Layer 3 of a small transformer language model trained on English Wikipedia (15 layers, counted from 0, width 128).
Take only the direct path to the model's output, skipping the later layers: a vector added to the residual stream pushes a token's score in proportion to its dot product with that token's output vector.

Output vectors of the tokens that the questions are about. A number n stands for n times 0.0026.
"ily": -73 30 135 4 -168 33 146 172 -296 172 1 -254 -34 -76 -39 41 129 -176 80 31 218 124 17 59 -82 60 -90 163 1 81 -153 15 124 158 -191 238 165 -55 -47 100 -84 147 22 -89 56 -234 46 -349 -8 191 -152 -120 -3 -105 47 132 -48 13 -58 -70 99 -178 -130 289 162 -71 -46 -63 -54 -6 -127 -96 -214 41 369 -98 78 65 184 -269 -302 -273 116 19 -6 -28 -321 33 -185 211 92 -39 61 27 129 121 227 53 -194 154 -250 25 21 -107 -178 -349 -42 248 -46 -200 7 -20 221 -22 89 -206 168 34 -23 -6 -315 -47 162 130 204 152 210 211
"″": -214 -23 8 -33 -48 -69 60 213 -46 114 104 -61 36 173 94 79 -50 -185 -65 -90 50 -188 2 -72 22 112 -286 -29 -124 32 -183 54 260 -45 68 34 118 164 241 -115 -12 -49 110 -71 10 22 3 35 -66 135 -238 -75 -213 -61 -87 -130 65 -273 -22 128 -335 61 -142 -14 12 -174 4 64 9 -55 237 -11 5 14 95 230 -54 -88 84 -174 17 52 -13 141 66 21 -10 -247 224 112 202 -5 238 -244 237 -108 18 78 219 59 1 -128 20 228 -50 -25 152 -105 98 -134 -27 -57 235 -98 -70 -183 198 184 119 -95 -92 -146 172 -85 -36 -96 -68 -60
"ield": -43 -105 244 199 -140 -12 -93 -69 -217 20 296 -32 138 60 -9 148 86 178 131 -34 22 -5 -55 64 -41 15 -99 -96 13 3 43 -138 -34 118 133 -172 249 -23 -15 -127 -254 65 32 -118 14 -113 -30 -100 -104 223 -106 41 8 -235 -121 29 108 208 150 24 127 -87 -120 126 159 -82 -268 1 -149 -121 -30 -77 -176 133 -201 353 -73 -252 72 -125 -1 -81 172 72 135 65 -140 -183 -83 196 -56 -29 57 -206 -38 -29 -12 66 231 113 36 84 -22 66 -172 -31 -205 362 139 -10 -23 -25 86 -162 -188 -27 72 111 73 59 -74 -9 17 -69 31 200 174 -273
"ual": -14 266 -99 153 95 -19 -24 121 95 -141 134 -71 -39 124 417 70 43 -73 234 23 -44 -119 66 77 -43 8 -221 61 -97 257 -317 147 92 -41 33 -155 -1 148 20 82 -197 -175 20 -228 -239 -21 11 -244 -56 -85 -12 -269 186 -167 60 57 -52 -188 287 33 -137 -1 5 124 -388 70 19 164 171 45 -28 -278 -469 -72 305 -131 19 -263 39 -49 99 -107 98 44 65 129 -114 -197 -17 59 -125 -237 -38 -64 -120 -123 31 -2 -107 0 146 166 -18 -42 97 24 -129 88 -78 -198 120 -2 47 54 102 -143 11 245 16 211 63 158 -64 194 111 178 -56 312
"ary": -150 168 117 -5 -123 -1 -151 186 36 194 133 -132 -59 335 257 85 -11 276 239 238 128 -105 -24 -76 -20 36 -110 -163 11 -50 -221 227 60 -288 -192 -132 146 -44 98 224 -44 -179 -25 25 -107 39 12 46 66 -37 25 -13 -125 -208 65 -128 34 -94 -242 -1 -118 -18 -98 -99 -251 -198 26 109 215 -91 93 108 150 169 -76 -8 114 11 144 -181 -122 -95 -48 0 77 115 -13 -232 -18 67 -5 -162 253 -130 -294 154 -70 14 63 57 -292 -13 -131 18 -15 30 39 -163 11 55 -292 30 287 101 145 86 338 72 -23 -282 4 -101 56 -54 7 285 -73 16
"ition": 11 -316 130 -55 33 -124 37 -290 178 -83 -27 65 155 -152 2 -50 -157 -330 -49 9 237 -59 25 -34 -124 234 -154 207 -72 81 376 10 64 -155 -240 90 154 12 78 29 -121 -30 -79 177 -80 53 -181 -28 61 339 -86 -225 82 -170 138 33 2 175 129 -11 88 168 10 97 -116 7 33 132 213 5 94 -68 -135 7 158 -67 143 19 -130 -192 -5 247 -42 42 165 -9 -104 -167 168 58 50 -240 53 16 -48 95 139 32 -36 92 -97 -140 -85 151 81 37 41 -79 -54 -140 -4 -65 156 -171 -23 -130 3 98 -87 37 -210 -90 46 34 190 -162 -108 -124
"ated": -187 -9 28 51 47 -156 -132 -104 103 -65 -114 -5 -4 -150 55 2 254 -265 -25 102 104 118 92 -47 26 100 -346 -123 51 36 -89 59 -92 -30 -276 -49 236 -6 121 -13 7 67 88 3 -206 0 54 30 35 -257 -105 181 -20 -207 68 57 -91 81 83 93 -11 -131 -186 126 -281 70 -39 114 79 -151 128 137 -15 397 234 154 135 -32 147 -85 -167 151 -127 -75 -152 -16 40 -276 -38 -27 111 41 131 50 185 -3 137 34 -62 65 -164 -31 -31 96 -69 128 303 -79 -121 37 -85 -39 162 37 -2 -32 -10 -134 -89 -79 -151 125 228 40 37 -56 -94 26
"hen": -109 -104 -89 195 -49 -101 78 90 -225 -40 76 -77 -35 274 -81 -23 8 -75 255 26 -6 101 -137 -61 -66 16 -201 165 77 14 183 -112 51 -43 48 96 102 289 -136 -71 -133 -45 4 -126 120 -117 19 43 76 198 -42 -73 -126 53 62 -362 -5 39 47 128 101 -246 -209 64 110 -88 -59 -95 -31 -106 76 -133 -74 9 81 215 -40 90 207 125 -94 53 254 6 -195 -72 106 -149 -7 -103 10 -227 35 35 -105 -85 33 23 -166 -15 -126 16 27 74 242 -88 23 188 -338 -176 -110 30 110 -185 84 -203 218 -55 -51 -145 68 285 130 -97 -92 246 235 287
"ian": -47 188 -34 45 81 -151 6 -47 -129 104 69 47 -45 -113 97 -45 -184 -183 59 136 -35 -206 164 89 -81 68 -101 -83 -136 41 -2 91 86 -134 6 26 43 100 78 159 92 -92 19 -71 -136 -16 7 -181 -53 -48 273 186 104 -166 -127 33 7 92 131 207 123 -264 -182 130 131 46 151 -108 165 66 11 -267 -113 -121 -72 271 -92 94 150 -111 16 28 85 40 -207 10 13 71 -147 -72 79 33 72 -31 37 67 173 -3 165 -37 -208 -84 -195 -69 -35 -133 -144 7 -186 36 -148 83 111 96 93 14 113 44 21 -128 -151 -129 -67 -102 48 206 109 117
" The": -257 -82 -41 10 141 -31 -72 -36 -5 32 -6 23 81 87 -3 -45 -21 12 18 -47 72 14 -46 -9 51 226 -44 -21 40 48 -94 158 143 -36 -47 -25 114 -49 58 -147 -96 -80 90 115 -28 -75 88 -15 47 132 45 -127 -158 -4 71 -30 -23 -90 -25 -40 6 19 -29 -100 180 70 102 -163 -39 -98 -53 -18 41 26 72 28 -42 -12 -59 -15 -54 35 -73 42 30 -68 18 135 62 36 141 77 -117 -2 -5 3 183 -10 33 -57 76 -87 -70 -109 96 92 0 96 30 17 -98 43 -3 -146 27 -155 -69 -41 70 118 -31 -48 -38 56 9 -101 -142 118
"ings": -171 -20 -79 54 22 248 -61 55 311 -140 226 -138 43 -225 5 -238 164 109 -32 -166 107 167 -180 -10 -171 25 -22 121 -102 -180 -58 123 2 93 86 -230 24 -140 137 265 -118 124 -174 -116 93 -118 -114 108 63 84 -4 -133 106 -110 174 -21 96 -261 -36 4 -181 -118 -153 141 -70 1 22 91 250 -130 113 -14 -128 -112 376 43 -217 -220 212 101 -323 1 19 175 142 145 -183 3 175 4 34 -359 145 76 13 -13 -69 18 198 218 -115 66 -84 118 -25 -139 0 -68 310 -66 33 -46 55 -309 23 -293 169 -97 -64 3 83 -120 115 -75 220 59 -75 231

Output weights of attention head 1. The head adds the sum of these rows, row i times number i of z. A number n stands for n times 0.001.
o0: -114 -81 3 309 47 -198 -12 -102 12 -45 -181 40 174 99 49 89 -38 -14 -73 197 -96 240 129 117 93 35 56 13 127 19 -62 148 45 -139 75 -129 -31 -26 23 118 -250 156 154 29 14 40 51 -49 24 99 24 -32 -77 44 47 -84 20 55 -20 -232 -136 -97 42 169 -45 -85 14 241 67 -78 136 171 -47 -7 49 -55 -122 -65 61 88 -249 -53 -99 6 -113 31 -114 -5 -180 -144 -118 -136 -14 37 -316 16 -36 52 -63 -30 106 -54 77 215 122 153 66 -71 -46 -214 -25 -30 -162 -57 -60 145 -14 -4 6 91 215 -23 71 -30 27 -57 108 76
o1: -36 -44 -113 -168 -34 220 -49 109 -88 -288 27 -77 -400 -42 178 259 32 123 206 39 117 217 19 -50 160 6 -12 -9 -41 63 -115 90 38 -34 -154 -39 -145 78 38 276 107 25 6 -14 3 116 -86 91 -24 9 9 -114 178 -89 96 -95 -107 -23 -33 81 -44 -224 27 -94 -192 127 14 -62 33 -63 -95 -46 43 161 -11 120 -76 -99 10 17 184 -35 -148 17 63 -44 -15 -67 102 -15 -158 181 42 -157 152 28 -242 99 -68 141 -112 144 -100 -89 -107 159 46 117 234 -144 133 -142 120 8 147 -92 130 54 -26 -227 -24 -61 3 18 19 -62 -138 -85
o2: 65 127 -127 -98 -69 17 -148 258 127 -133 -30 -26 -11 -51 395 101 124 30 135 76 35 -144 147 -36 85 -44 61 -15 -26 -92 -108 230 104 -46 75 90 167 25 6 -14 27 81 -5 24 12 -97 -27 -58 67 6 5 -44 187 33 -35 -80 -46 79 47 10 -7 -32 -18 120 46 -57 -66 107 49 23 -94 122 134 50 -39 8 95 -35 93 195 -113 9 -11 -188 92 -228 -70 132 -140 -107 44 -129 37 -158 -56 -96 -302 -48 -34 -28 24 41 5 -179 -89 44 -10 -113 -5 -89 -5 -44 -58 -74 60 -17 248 196 58 -112 -203 -167 -191 -132 87 -121 144 -88
o3: 124 236 -29 11 -85 46 -21 96 -378 -133 8 17 -105 106 -220 43 292 83 144 170 -39 -153 -58 -78 110 -175 132 -187 -86 -47 -127 -88 43 -25 163 -92 184 -88 229 -65 129 -91 155 -88 5 39 -160 -108 72 -16 99 -66 -186 -36 83 -76 -63 1 107 15 -64 109 -151 -37 142 63 -6 -242 37 -89 10 -85 -35 -93 53 -58 -88 21 -56 119 189 127 59 -13 45 -181 81 90 217 194 -141 97 37 -15 -281 175 -112 -130 -44 -52 58 73 -8 -85 275 32 32 119 42 -101 102 -86 -98 216 135 -17 168 -165 177 28 -77 -47 -44 -132 -260 -39 2 -91
o4: 80 93 -148 211 -124 40 94 1 -20 -44 12 159 135 99 -291 51 -5 246 26 11 -116 21 193 232 -83 118 -56 -158 302 54 234 0 -80 -81 92 -322 -172 -163 -45 26 -193 269 -98 -88 108 207 -64 -235 -163 167 -119 24 -91 -157 -63 35 102 50 -80 -17 -83 78 -91 204 55 -234 173 -41 -93 -63 60 108 -117 -56 42 -11 -72 36 -24 -51 -25 -92 -72 32 -50 181 83 10 23 123 -92 -268 -61 55 -239 18 156 60 119 -29 -34 -129 81 149 74 -136 -94 -64 -24 65 71 328 -166 -4 4 -203 -23 -28 80 -70 112 169 124 -206 -35 -54 126 15
o5: -45 35 89 169 -243 -24 40 -46 43 -144 147 -72 74 188 -14 181 -13 -126 3 89 -34 80 -172 24 -63 85 -100 92 -47 -266 128 -16 191 -26 -117 -225 -89 87 -2 -43 -30 55 53 230 33 -54 -63 -102 121 17 -5 -88 -20 18 -30 -20 -24 -159 54 23 72 243 -11 158 -45 -158 -38 0 214 4 158 -233 -88 234 -36 7 -13 104 -110 132 130 41 -225 66 194 -225 -212 115 40 31 19 114 136 29 -186 -77 -251 138 -122 151 144 2 -58 -117 2 58 -60 -85 -107 -155 106 31 -124 47 -177 72 26 -140 -91 156 174 52 119 -61 -89 -125 -26 223
o6: 61 99 82 107 -64 58 52 0 -38 101 98 -80 127 -108 -28 47 -94 237 -41 43 7 277 238 18 96 26 69 -49 89 76 -65 122 -141 -101 113 -160 -188 132 -203 286 -245 -4 -11 -123 -211 145 -152 101 -226 -7 45 -3 120 -156 46 -73 -202 -239 -101 48 -134 -328 84 13 185 24 124 -68 -178 -203 -43 -70 -93 -16 45 -19 218 65 79 75 62 -251 76 -69 125 -74 28 -166 42 -123 113 125 29 47 71 -121 -38 52 7 2 -129 83 -83 -117 25 -238 -115 134 25 -14 53 77 -2 -91 223 -44 65 109 -175 -67 -74 -12 50 106 39 111 179 1
o7: -14 -205 87 -66 -50 -26 -105 109 31 191 82 80 155 -120 69 -109 -104 -106 -195 -221 94 -35 -2 194 88 40 -104 102 -93 -25 171 26 53 -21 -34 -36 19 82 -84 -146 217 96 79 46 144 68 98 150 -20 -42 115 45 -97 199 -21 4 48 112 -116 -127 46 -10 263 -108 32 -109 217 131 6 218 -101 -43 -61 -112 -95 -73 296 -87 -107 -14 -147 123 240 9 -23 130 104 -140 -81 -18 36 37 -202 -42 8 -67 -58 -79 15 -113 -1 -32 9 213 -68 -188 -64 -53 21 39 37 -39 52 -17 -125 88 39 74 -65 156 -137 -69 -32 -242 -88 39 -30 47
o8: 17 -133 113 188 17 -80 18 -16 -51 83 45 149 -89 -39 -10 -26 -46 41 104 -396 4 97 -127 31 11 28 84 -22 -100 40 19 -2 -127 297 -108 108 189 3 179 101 -49 -165 -32 39 29 -87 73 18 38 -101 -69 -52 3 103 48 5 102 -76 93 -145 93 63 64 56 71 -29 43 -227 -82 -118 -151 97 164 61 83 58 -157 53 1 -83 108 1 -96 -147 111 -166 -185 103 -111 -116 206 136 55 -91 -110 80 338 -8 -214 -34 -87 59 -66 -102 144 286 59 0 -32 -86 -339 193 16 -221 -137 -82 -77 -131 65 2 29 78 3 254 53 51 -150 22
o9: 56 -11 -114 -187 -104 78 56 31 76 -145 73 100 -229 -22 160 -10 -134 145 98 267 -97 129 33 107 24 -77 -58 81 16 54 -18 116 58 63 16 98 -120 125 -226 199 149 -154 -189 74 -98 -215 -141 -37 -6 32 -62 -63 175 148 -97 -185 -71 -58 5 137 72 -108 153 30 -137 -56 -165 0 -53 222 -122 157 -13 151 -54 83 -125 8 42 41 -14 38 -130 -128 47 -3 76 134 -124 -24 206 -118 -162 -35 177 -83 -46 129 26 130 -280 27 -24 -106 -80 -20 -144 54 153 108 37 56 127 -77 7 56 3 8 -35 -254 -34 35 -69 71 -1 63 -115 126
o10: -68 -165 75 -40 11 -26 188 26 -39 -35 -23 32 -67 21 42 59 -7 11 -116 87 -178 172 -240 68 488 -37 -35 29 -199 159 46 8 -8 -196 -43 -76 133 264 147 -101 145 -274 -116 94 21 -68 114 -54 -125 -77 22 81 43 -81 -185 36 28 214 132 -15 0 -178 -46 144 -30 91 80 -113 88 47 233 -144 217 128 -48 -208 -67 143 33 20 -232 114 56 1 -136 72 111 36 -2 94 35 -36 -163 -56 91 -40 -176 29 -184 110 29 72 66 97 57 188 62 -171 -44 -44 -133 -40 -14 29 -188 -137 -172 74 52 188 -61 -76 -14 -101 -32 154 -62 -25
o11: -33 103 2 -202 31 12 90 -56 -18 92 3 22 -150 -114 -217 -42 -103 158 16 -142 -11 43 160 155 6 71 220 -79 -71 289 1 45 -77 -157 71 133 228 -78 10 -62 -22 247 -231 -176 146 -67 186 -5 -35 -37 19 19 -48 -16 -162 -81 -96 -46 46 -43 -113 41 -114 -130 -86 -38 -97 206 -156 121 65 69 -199 -126 -41 13 74 68 263 -149 -180 15 170 -27 170 238 35 96 18 -51 4 -23 -70 -132 2 9 108 -96 -9 -125 110 -125 -30 -30 26 -159 119 -17 -119 191 -180 92 33 -237 58 -28 -75 74 156 -37 11 -113 71 114 64 35 256 40
o12: 140 217 46 -15 -105 169 224 -131 -118 165 -38 223 -117 296 -212 -4 53 85 -37 110 55 148 224 -238 -20 -96 39 -82 176 87 14 59 -320 11 133 -128 -141 -176 52 -133 -93 173 306 24 33 -1 -95 -22 4 -74 86 -71 68 105 -4 108 -191 25 -145 -144 -58 -67 -121 -159 258 44 172 26 -214 -126 19 -9 -310 -159 -35 -100 -112 -1 -3 14 107 -70 -12 -43 -24 36 115 43 -154 -76 17 -26 -58 61 -199 262 -10 -42 115 -60 -11 -35 -17 -135 31 -128 -22 147 -66 -14 -38 232 -241 3 158 -113 240 49 -92 67 -23 -41 166 -31 68 34 33 -59
o13: -147 -166 66 -133 319 -44 155 -291 -56 -47 31 -175 -192 -14 13 -107 -11 -132 134 -58 25 18 -68 56 38 111 46 -50 -43 168 -100 -109 -178 110 -156 -110 54 -88 88 -102 95 271 264 18 92 -80 145 122 12 -88 -169 82 -71 -164 -97 -7 -80 184 19 -34 -67 101 253 -109 -139 30 75 232 -156 112 -10 54 -23 -88 171 -174 22 3 -73 -292 25 85 -272 83 -18 261 -89 -304 -41 18 -59 35 23 171 -100 25 253 -117 -4 -29 74 139 15 18 -56 65 109 53 -114 -82 91 -65 28 -66 212 215 -127 9 77 1 90 -13 3 57 39 -76 4 -68
o14: -157 -194 150 17 76 2 -132 -11 -74 96 100 -57 218 -6 -153 -226 -16 -72 -214 160 52 -117 67 -3 126 116 171 -67 24 -16 39 17 -62 -215 87 63 90 -84 -153 45 49 -135 156 65 47 75 44 191 -32 84 -53 134 47 49 53 -115 13 13 -86 106 -54 133 -38 -14 91 -228 -91 95 -187 82 0 129 -66 -247 -271 42 285 -113 54 -5 -86 -38 77 42 -106 37 67 28 22 11 21 25 -34 52 229 5 123 -197 176 3 -137 0 73 -11 -85 -22 59 -101 -13 103 146 -231 140 47 -146 177 36 -57 109 -220 -96 11 -136 -173 112 10 20 -19
o15: -63 110 -59 31 177 -68 91 -15 -165 28 -10 150 45 -137 -48 -147 -158 119 107 -23 87 -23 2 183 -195 8 -12 106 75 105 92 26 77 -39 -82 -38 214 -128 -45 0 -16 20 -159 -119 102 -93 83 43 38 -157 -125 -118 -93 77 43 -82 131 127 79 26 6 144 172 -21 121 -244 49 149 -173 236 -7 141 -89 -28 -6 13 69 50 96 -21 -190 -23 84 -72 15 13 89 -200 -145 23 85 -248 45 -6 -136 -28 166 93 226 -140 -72 -55 -121 79 -60 32 -158 -76 -124 233 -94 -14 -68 54 9 -168 92 25 135 66 -78 46 5 -68 -43 -185 80 -70
o16: -178 -37 4 -115 -93 32 -157 74 -51 -14 79 92 98 -57 -151 -241 86 -88 128 -156 79 -58 186 74 -16 189 -80 -171 117 35 69 -41 -165 80 -19 -16 150 195 -42 -181 36 358 78 -171 13 315 281 -27 52 -22 5 157 16 -61 -41 123 4 -138 -77 -279 21 -75 -69 21 100 -6 -160 1 7 -184 -68 -119 -51 -10 -4 286 98 -14 8 68 -139 -110 249 280 -7 14 -24 93 -77 -90 1 180 -112 -196 53 -34 16 109 105 -81 235 -51 34 -79 -25 -113 73 137 42 83 -165 -83 26 -29 19 12 90 11 -73 47 -77 -79 50 -195 -36 146 60 9
o17: -50 -102 -60 -416 -106 -1 172 105 92 -58 -142 -109 61 181 175 -189 -25 -83 -20 134 -69 -227 -147 39 -74 47 205 -30 -137 -53 -173 -70 -33 -3 147 -17 10 93 -33 -39 113 75 -179 42 27 -102 71 18 158 -117 -20 -146 97 -132 76 201 -107 70 24 79 -22 158 -54 -36 15 -66 117 8 29 -57 -205 -175 -13 -1 3 41 168 -143 22 50 -19 139 -17 45 48 46 109 -231 183 -38 154 101 2 -58 214 23 -120 -55 125 -40 47 55 -46 34 157 -44 -95 -137 11 -38 -318 -160 -130 37 138 220 -43 26 233 84 13 -221 31 76 88 5 134 144
o18: 264 122 -133 62 -166 -3 -74 77 -36 36 -10 29 58 82 -204 45 113 210 -20 14 -141 2 52 -113 -67 -19 168 31 -112 9 -2 56 -79 240 54 126 -207 -117 -4 145 -112 -162 -162 -121 -118 31 -202 -165 -16 -69 -36 -35 0 -98 60 33 57 39 -12 -14 -44 24 -118 -6 -42 30 -123 -226 -4 -116 -96 82 -50 -1 -6 61 -64 -84 -114 -75 159 -92 -19 -79 192 0 12 159 -40 -5 114 37 42 86 -10 130 295 20 12 36 -50 -22 -34 -146 230 -230 -88 30 -47 -16 -6 120 12 -99 20 90 10 -122 17 -104 214 199 -211 168 114 197 21 56
o19: -112 -64 88 37 30 22 -107 -35 140 -260 77 -16 -196 149 -53 153 137 -109 -22 -62 -23 198 168 -87 111 -196 -140 37 -118 -91 128 145 -70 -93 -3 162 5 -86 271 -55 -64 -13 12 165 38 -19 -55 68 98 -74 151 115 59 2 72 -93 -136 -142 67 34 28 -98 -34 -46 -115 -8 -28 -74 142 59 94 158 125 -115 -50 -66 36 -71 84 68 97 -27 11 -25 105 -129 -42 193 30 -31 -107 -128 70 -169 -202 -61 11 -333 -101 -122 292 -83 177 28 -17 175 195 -41 211 -35 110 87 -102 98 -35 -61 168 19 -24 -63 -101 -12 -263 -66 -56 -123 175 -92
o20: -12 91 78 241 60 26 -107 28 262 47 125 -206 87 -58 148 120 4 -108 -217 -4 70 -4 110 -15 -7 15 -232 48 58 -17 -12 -14 45 -131 -123 -225 -261 -87 -232 32 -184 107 192 60 -149 199 7 139 34 -125 76 -13 72 -18 94 -58 -101 0 -258 -34 -22 7 86 -107 -4 137 211 54 111 52 143 100 -81 44 -101 -63 305 -76 25 28 8 -160 88 85 -84 74 63 -79 140 12 -168 61 -37 91 136 -49 -53 -39 -46 -102 -207 5 15 17 -167 -126 13 -29 78 6 326 -43 -92 -51 5 137 140 -5 -254 21 9 -20 -104 -121 116 0 -67 -59
o21: -337 -168 112 101 1 -106 -173 6 -55 -220 193 17 67 -19 80 -20 -54 -146 -61 157 6 14 -30 149 -24 -13 -2 171 102 -17 53 -74 131 -153 -46 3 172 190 27 63 143 -160 271 86 137 -2 -44 48 -29 -35 94 125 -222 107 185 -1 143 119 -128 -139 -3 141 33 -16 76 -47 -136 39 261 156 -83 5 -22 -23 -3 67 85 17 -227 53 -81 102 124 -50 -108 -207 -15 93 94 -153 -101 149 -4 -63 -141 22 -207 67 -46 175 141 218 33 72 57 4 -57 -124 -269 18 -16 -482 12 72 86 332 77 -2 -136 -28 -154 88 -50 -91 -39 -247 -87 -124
o22: -170 25 -218 -85 141 2 -13 -142 -316 -189 68 44 15 21 -74 -100 -95 93 12 134 8 86 111 125 153 -43 71 -181 77 103 -155 61 -16 -17 65 -107 155 85 110 154 190 27 50 13 -72 114 10 93 -2 -87 -88 -32 -68 60 265 48 -123 163 -82 -9 73 -27 97 -26 66 -3 -204 131 -52 101 103 99 207 -38 19 118 -150 -8 61 5 -150 -84 53 175 -99 -217 28 -174 -5 -194 -42 -97 110 -157 10 -93 -176 158 -5 155 24 121 6 -226 -77 37 -31 104 -43 -126 23 -94 195 -22 123 -81 130 135 6 -137 -69 76 131 -232 86 -317 90 -191
o23: 177 36 -42 31 -42 121 -132 75 -105 -92 67 16 -138 26 -48 53 176 173 127 206 -218 128 193 18 172 -41 47 221 1 -18 -2 93 -38 66 33 206 70 82 -99 99 -11 41 -57 -47 -24 -37 -16 53 -48 193 32 -89 34 100 -196 -202 -66 55 5 -109 5 -162 -195 18 -55 102 -193 -108 -29 25 1 -91 -171 -42 -105 145 -11 -65 26 5 -47 -75 174 -131 23 -35 112 276 -200 29 -150 -69 -241 -16 65 16 -107 204 -56 23 -195 47 -7 -84 9 -9 -96 139 -24 11 13 -186 193 176 104 -36 239 65 -64 -70 -5 167 -138 -142 -89 190 -125 -81
o24: 60 -148 66 -106 153 -35 37 -38 116 -188 18 -92 -213 -34 230 -56 -58 -113 224 113 -52 -22 -45 -154 -93 82 -155 -110 -16 -115 -59 -214 -99 -1 -176 -44 -121 131 -343 -82 30 -13 75 128 -80 -69 142 -35 -277 56 -252 -98 124 -150 62 147 67 124 99 49 144 98 162 87 160 8 196 111 -104 -34 -85 44 -75 122 62 -107 46 62 -105 -72 265 -46 -151 -49 -179 162 178 -189 -75 143 138 -85 -75 96 74 -6 25 189 123 25 -234 290 -17 54 12 131 -6 -37 -150 -83 94 -238 87 183 241 53 11 132 -67 114 -82 25 -83 -14 65 -49 4 -152
o25: 107 195 -145 70 -116 94 49 46 -24 17 -125 68 113 -222 29 190 18 10 57 78 53 27 92 1 22 47 -259 -170 163 -100 -34 126 184 -142 -102 -215 -31 -45 142 -86 -206 88 114 -110 -115 42 -43 31 -154 -64 197 -48 -206 29 174 -86 -6 -81 103 -10 33 -75 94 175 128 -4 29 88 57 11 82 24 -51 194 84 -100 -4 37 -58 93 -53 51 -170 -5 -111 -5 -60 -3 -56 -62 -127 -67 -2 -47 -222 70 -169 -77 -8 -66 135 34 22 134 11 -96 147 60 70 -16 191 81 11 -75 78 88 12 139 -102 64 -93 56 169 -30 -259 -171 20 -68
o26: 155 -14 -60 3 -276 17 137 166 173 -82 -42 45 140 45 -11 9 28 35 -187 163 -15 -272 110 89 5 33 -47 139 -3 -110 47 -49 188 2 82 -334 -48 -127 -137 -7 -55 30 -70 187 4 70 -72 -24 144 -165 -6 -144 -65 -56 -25 -65 -136 114 -124 159 70 -38 -68 29 -174 -236 16 185 58 240 49 27 254 8 -65 -56 -127 -12 30 80 27 174 -92 56 182 -41 86 57 47 57 80 -154 -26 51 123 -11 -139 140 -30 -2 -168 -10 71 -51 -104 -117 -82 -97 153 -170 97 152 -85 -57 -130 -32 -54 -168 75 -21 181 -98 -37 -133 101 -102 34 272
o27: -12 -39 131 0 22 -188 56 85 -32 -203 158 164 -144 -84 143 -13 -93 132 85 155 -106 11 -20 175 11 21 -119 -11 -15 -78 33 -13 161 -156 21 -66 14 26 -188 191 55 -13 -125 -74 48 -114 -2 49 -182 -165 -24 -116 3 -43 -113 7 180 111 9 -161 34 13 254 105 2 -73 171 196 -53 168 -109 48 34 -92 158 -219 -61 70 -19 -90 47 -7 65 -229 67 -50 213 -142 12 165 18 -159 -137 -79 65 30 164 180 -59 -19 -212 98 -47 103 167 -11 -106 -106 -97 -8 -108 -74 -27 87 264 86 47 -5 60 -130 95 212 -40 -60 -98 -61 13 -145
o28: 7 -84 -97 -33 -19 67 -104 121 30 -231 -55 41 -140 174 -57 105 286 105 76 99 -121 -13 162 -65 -21 -61 -73 110 -8 -213 92 85 -7 180 70 138 -80 48 92 -15 -80 274 15 146 -55 45 -29 91 184 -21 110 -144 188 161 42 74 -52 30 -59 -106 45 -63 -216 99 -43 183 -20 -52 60 -90 -1 -60 -98 -138 -31 243 -71 -214 -101 62 67 -144 30 -50 82 -103 96 99 -99 -34 -280 -86 -157 -20 -52 6 -44 101 -45 -137 -194 8 114 -73 37 13 32 112 160 -188 -27 -26 -41 147 -4 -76 300 39 -50 48 41 141 -41 -254 -68 49 -157 5
o29: -8 333 -55 34 -16 69 107 197 -192 -140 160 38 -169 -47 5 147 -15 47 -111 29 213 -105 -6 -70 32 -62 -51 -98 10 21 -140 -64 114 -196 -4 -199 193 -103 120 1 230 47 -77 9 73 -102 -91 140 256 -286 -137 -57 -2 134 -79 -124 -82 -148 -94 237 -66 154 -25 -75 -41 -9 -114 8 20 147 126 -15 175 121 -111 -113 71 135 270 101 -87 16 125 8 57 -132 128 52 182 164 -111 -40 79 -100 67 40 -140 -149 -46 53 -73 -108 -77 -217 -106 5 -13 -52 3 122 298 79 -199 122 -150 -278 149 -141 146 -169 -10 29 16 -135 -98 -208 -75 114
o30: 134 73 -9 92 19 165 195 -269 -56 143 -14 84 -143 130 -211 56 33 -5 126 179 -50 73 -140 -42 10 -132 188 16 41 183 -94 86 -233 44 -95 122 23 -183 8 -66 35 61 196 -163 110 -84 83 -85 -41 101 -94 0 -165 22 -124 -117 -36 191 169 63 77 115 -240 -91 21 20 -35 -104 -122 26 40 -61 -334 32 -80 -4 -85 105 -65 -92 81 52 -117 -145 -297 287 27 -54 -24 -112 21 -41 105 128 -62 180 10 -98 76 -44 -39 -183 24 45 -26 -25 20 88 -70 213 33 74 -22 91 120 -48 92 106 -111 -73 -91 -91 124 124 100 -11 0 -36
o31: 51 -223 2 -256 27 123 -68 -12 151 -75 15 -132 -8 -124 2 -77 -55 -117 77 107 137 0 28 271 33 60 -2 -105 -266 -26 -16 44 -61 -11 -68 43 -129 71 -200 -46 171 31 -220 24 -28 -91 18 -29 -201 118 -1 37 161 -122 -60 -72 -72 -133 91 122 -118 -12 134 -97 -203 -159 23 9 -34 173 -22 -145 -40 -105 -147 -1 236 -104 -17 -44 46 99 -74 285 68 282 30 -158 43 154 92 65 -117 51 134 -196 97 -121 112 49 121 76 192 177 -130 -152 -81 9 178 204 31 -2 3 102 5 236 -143 25 66 -84 -36 -22 -86 -6 -106 221 104 135

Each question shows a token from some text and the vector z that the head gathered there. A number n stands for n times 0.0072.

"C": -63 -18 31 -165 -33 -102 -3 11 135 120 25 -93 -171 -20 76 165 -50 10 -2 -212 -61 90 45 42 217 -72 -18 170 -98 -106 -71 -20
Pushed down most: "ings"

" F": -53 -59 8 98 94 71 89 -19 -23 21 61 35 11 -75 -41 19 -40 82 44 -18 -101 -148 -42 -48 -72 2 148 -62 -69 90 -60 38
Which of these tokens does it push up most? "ings"

"ch": 22 -59 128 42 90 149 -49 44 16 113 -68 -9 -41 -48 72 190 -137 -51 26 111 0 80 23 4 -78 26 266 190 63 135 -86 -59
Pushed down most: "ily"

" 8": -24 -11 -14 28 -75 19 13 11 30 -62 23 -14 16 54 -31 -28 11 -43 5 -2 6 -43 -6 -96 27 2 -88 -6 -78 28 -7 -19
Which of these tokens does it push up most? "ated"

" m": -12 29 -50 -1 -48 -5 8 19 22 -74 4 -30 32 20 -49 -23 -4 -11 -45 29 65 13 2 -96 53 21 -46 29 -6 -27 12 -50
Which three tokens does it push up most, strongest first? "ated", "ition", " The"

"mer": 3 153 56 -19 57 164 80 -116 -60 146 -18 -53 61 19 -22 -61 -122 -48 55 -10 147 -51 15 72 118 46 132 39 18 144 25 -45
Pushed down most: " The"

"i": 117 161 87 12 27 173 56 -92 -2 120 157 -19 -204 -75 23 -142 104 -31 -34 -7 -122 22 33 -36 -198 160 81 -79 -118 -9 -170 93
Pushed down most: "ily"

" G": -41 -76 16 121 110 88 90 4 -28 42 70 -10 29 -112 -49 24 -38 91 78 -84 -114 -140 -47 -5 -67 18 164 -13 -31 86 -79 14
Which of these tokens does it push up most? "ings"

"les": -6 16 6 5 76 9 -141 -103 19 -51 117 49 1 80 -26 -15 -8 34 -5 111 -40 -168 -83 17 108 -39 -42 -26 49 33 102 -19
Pushed down most: "ary"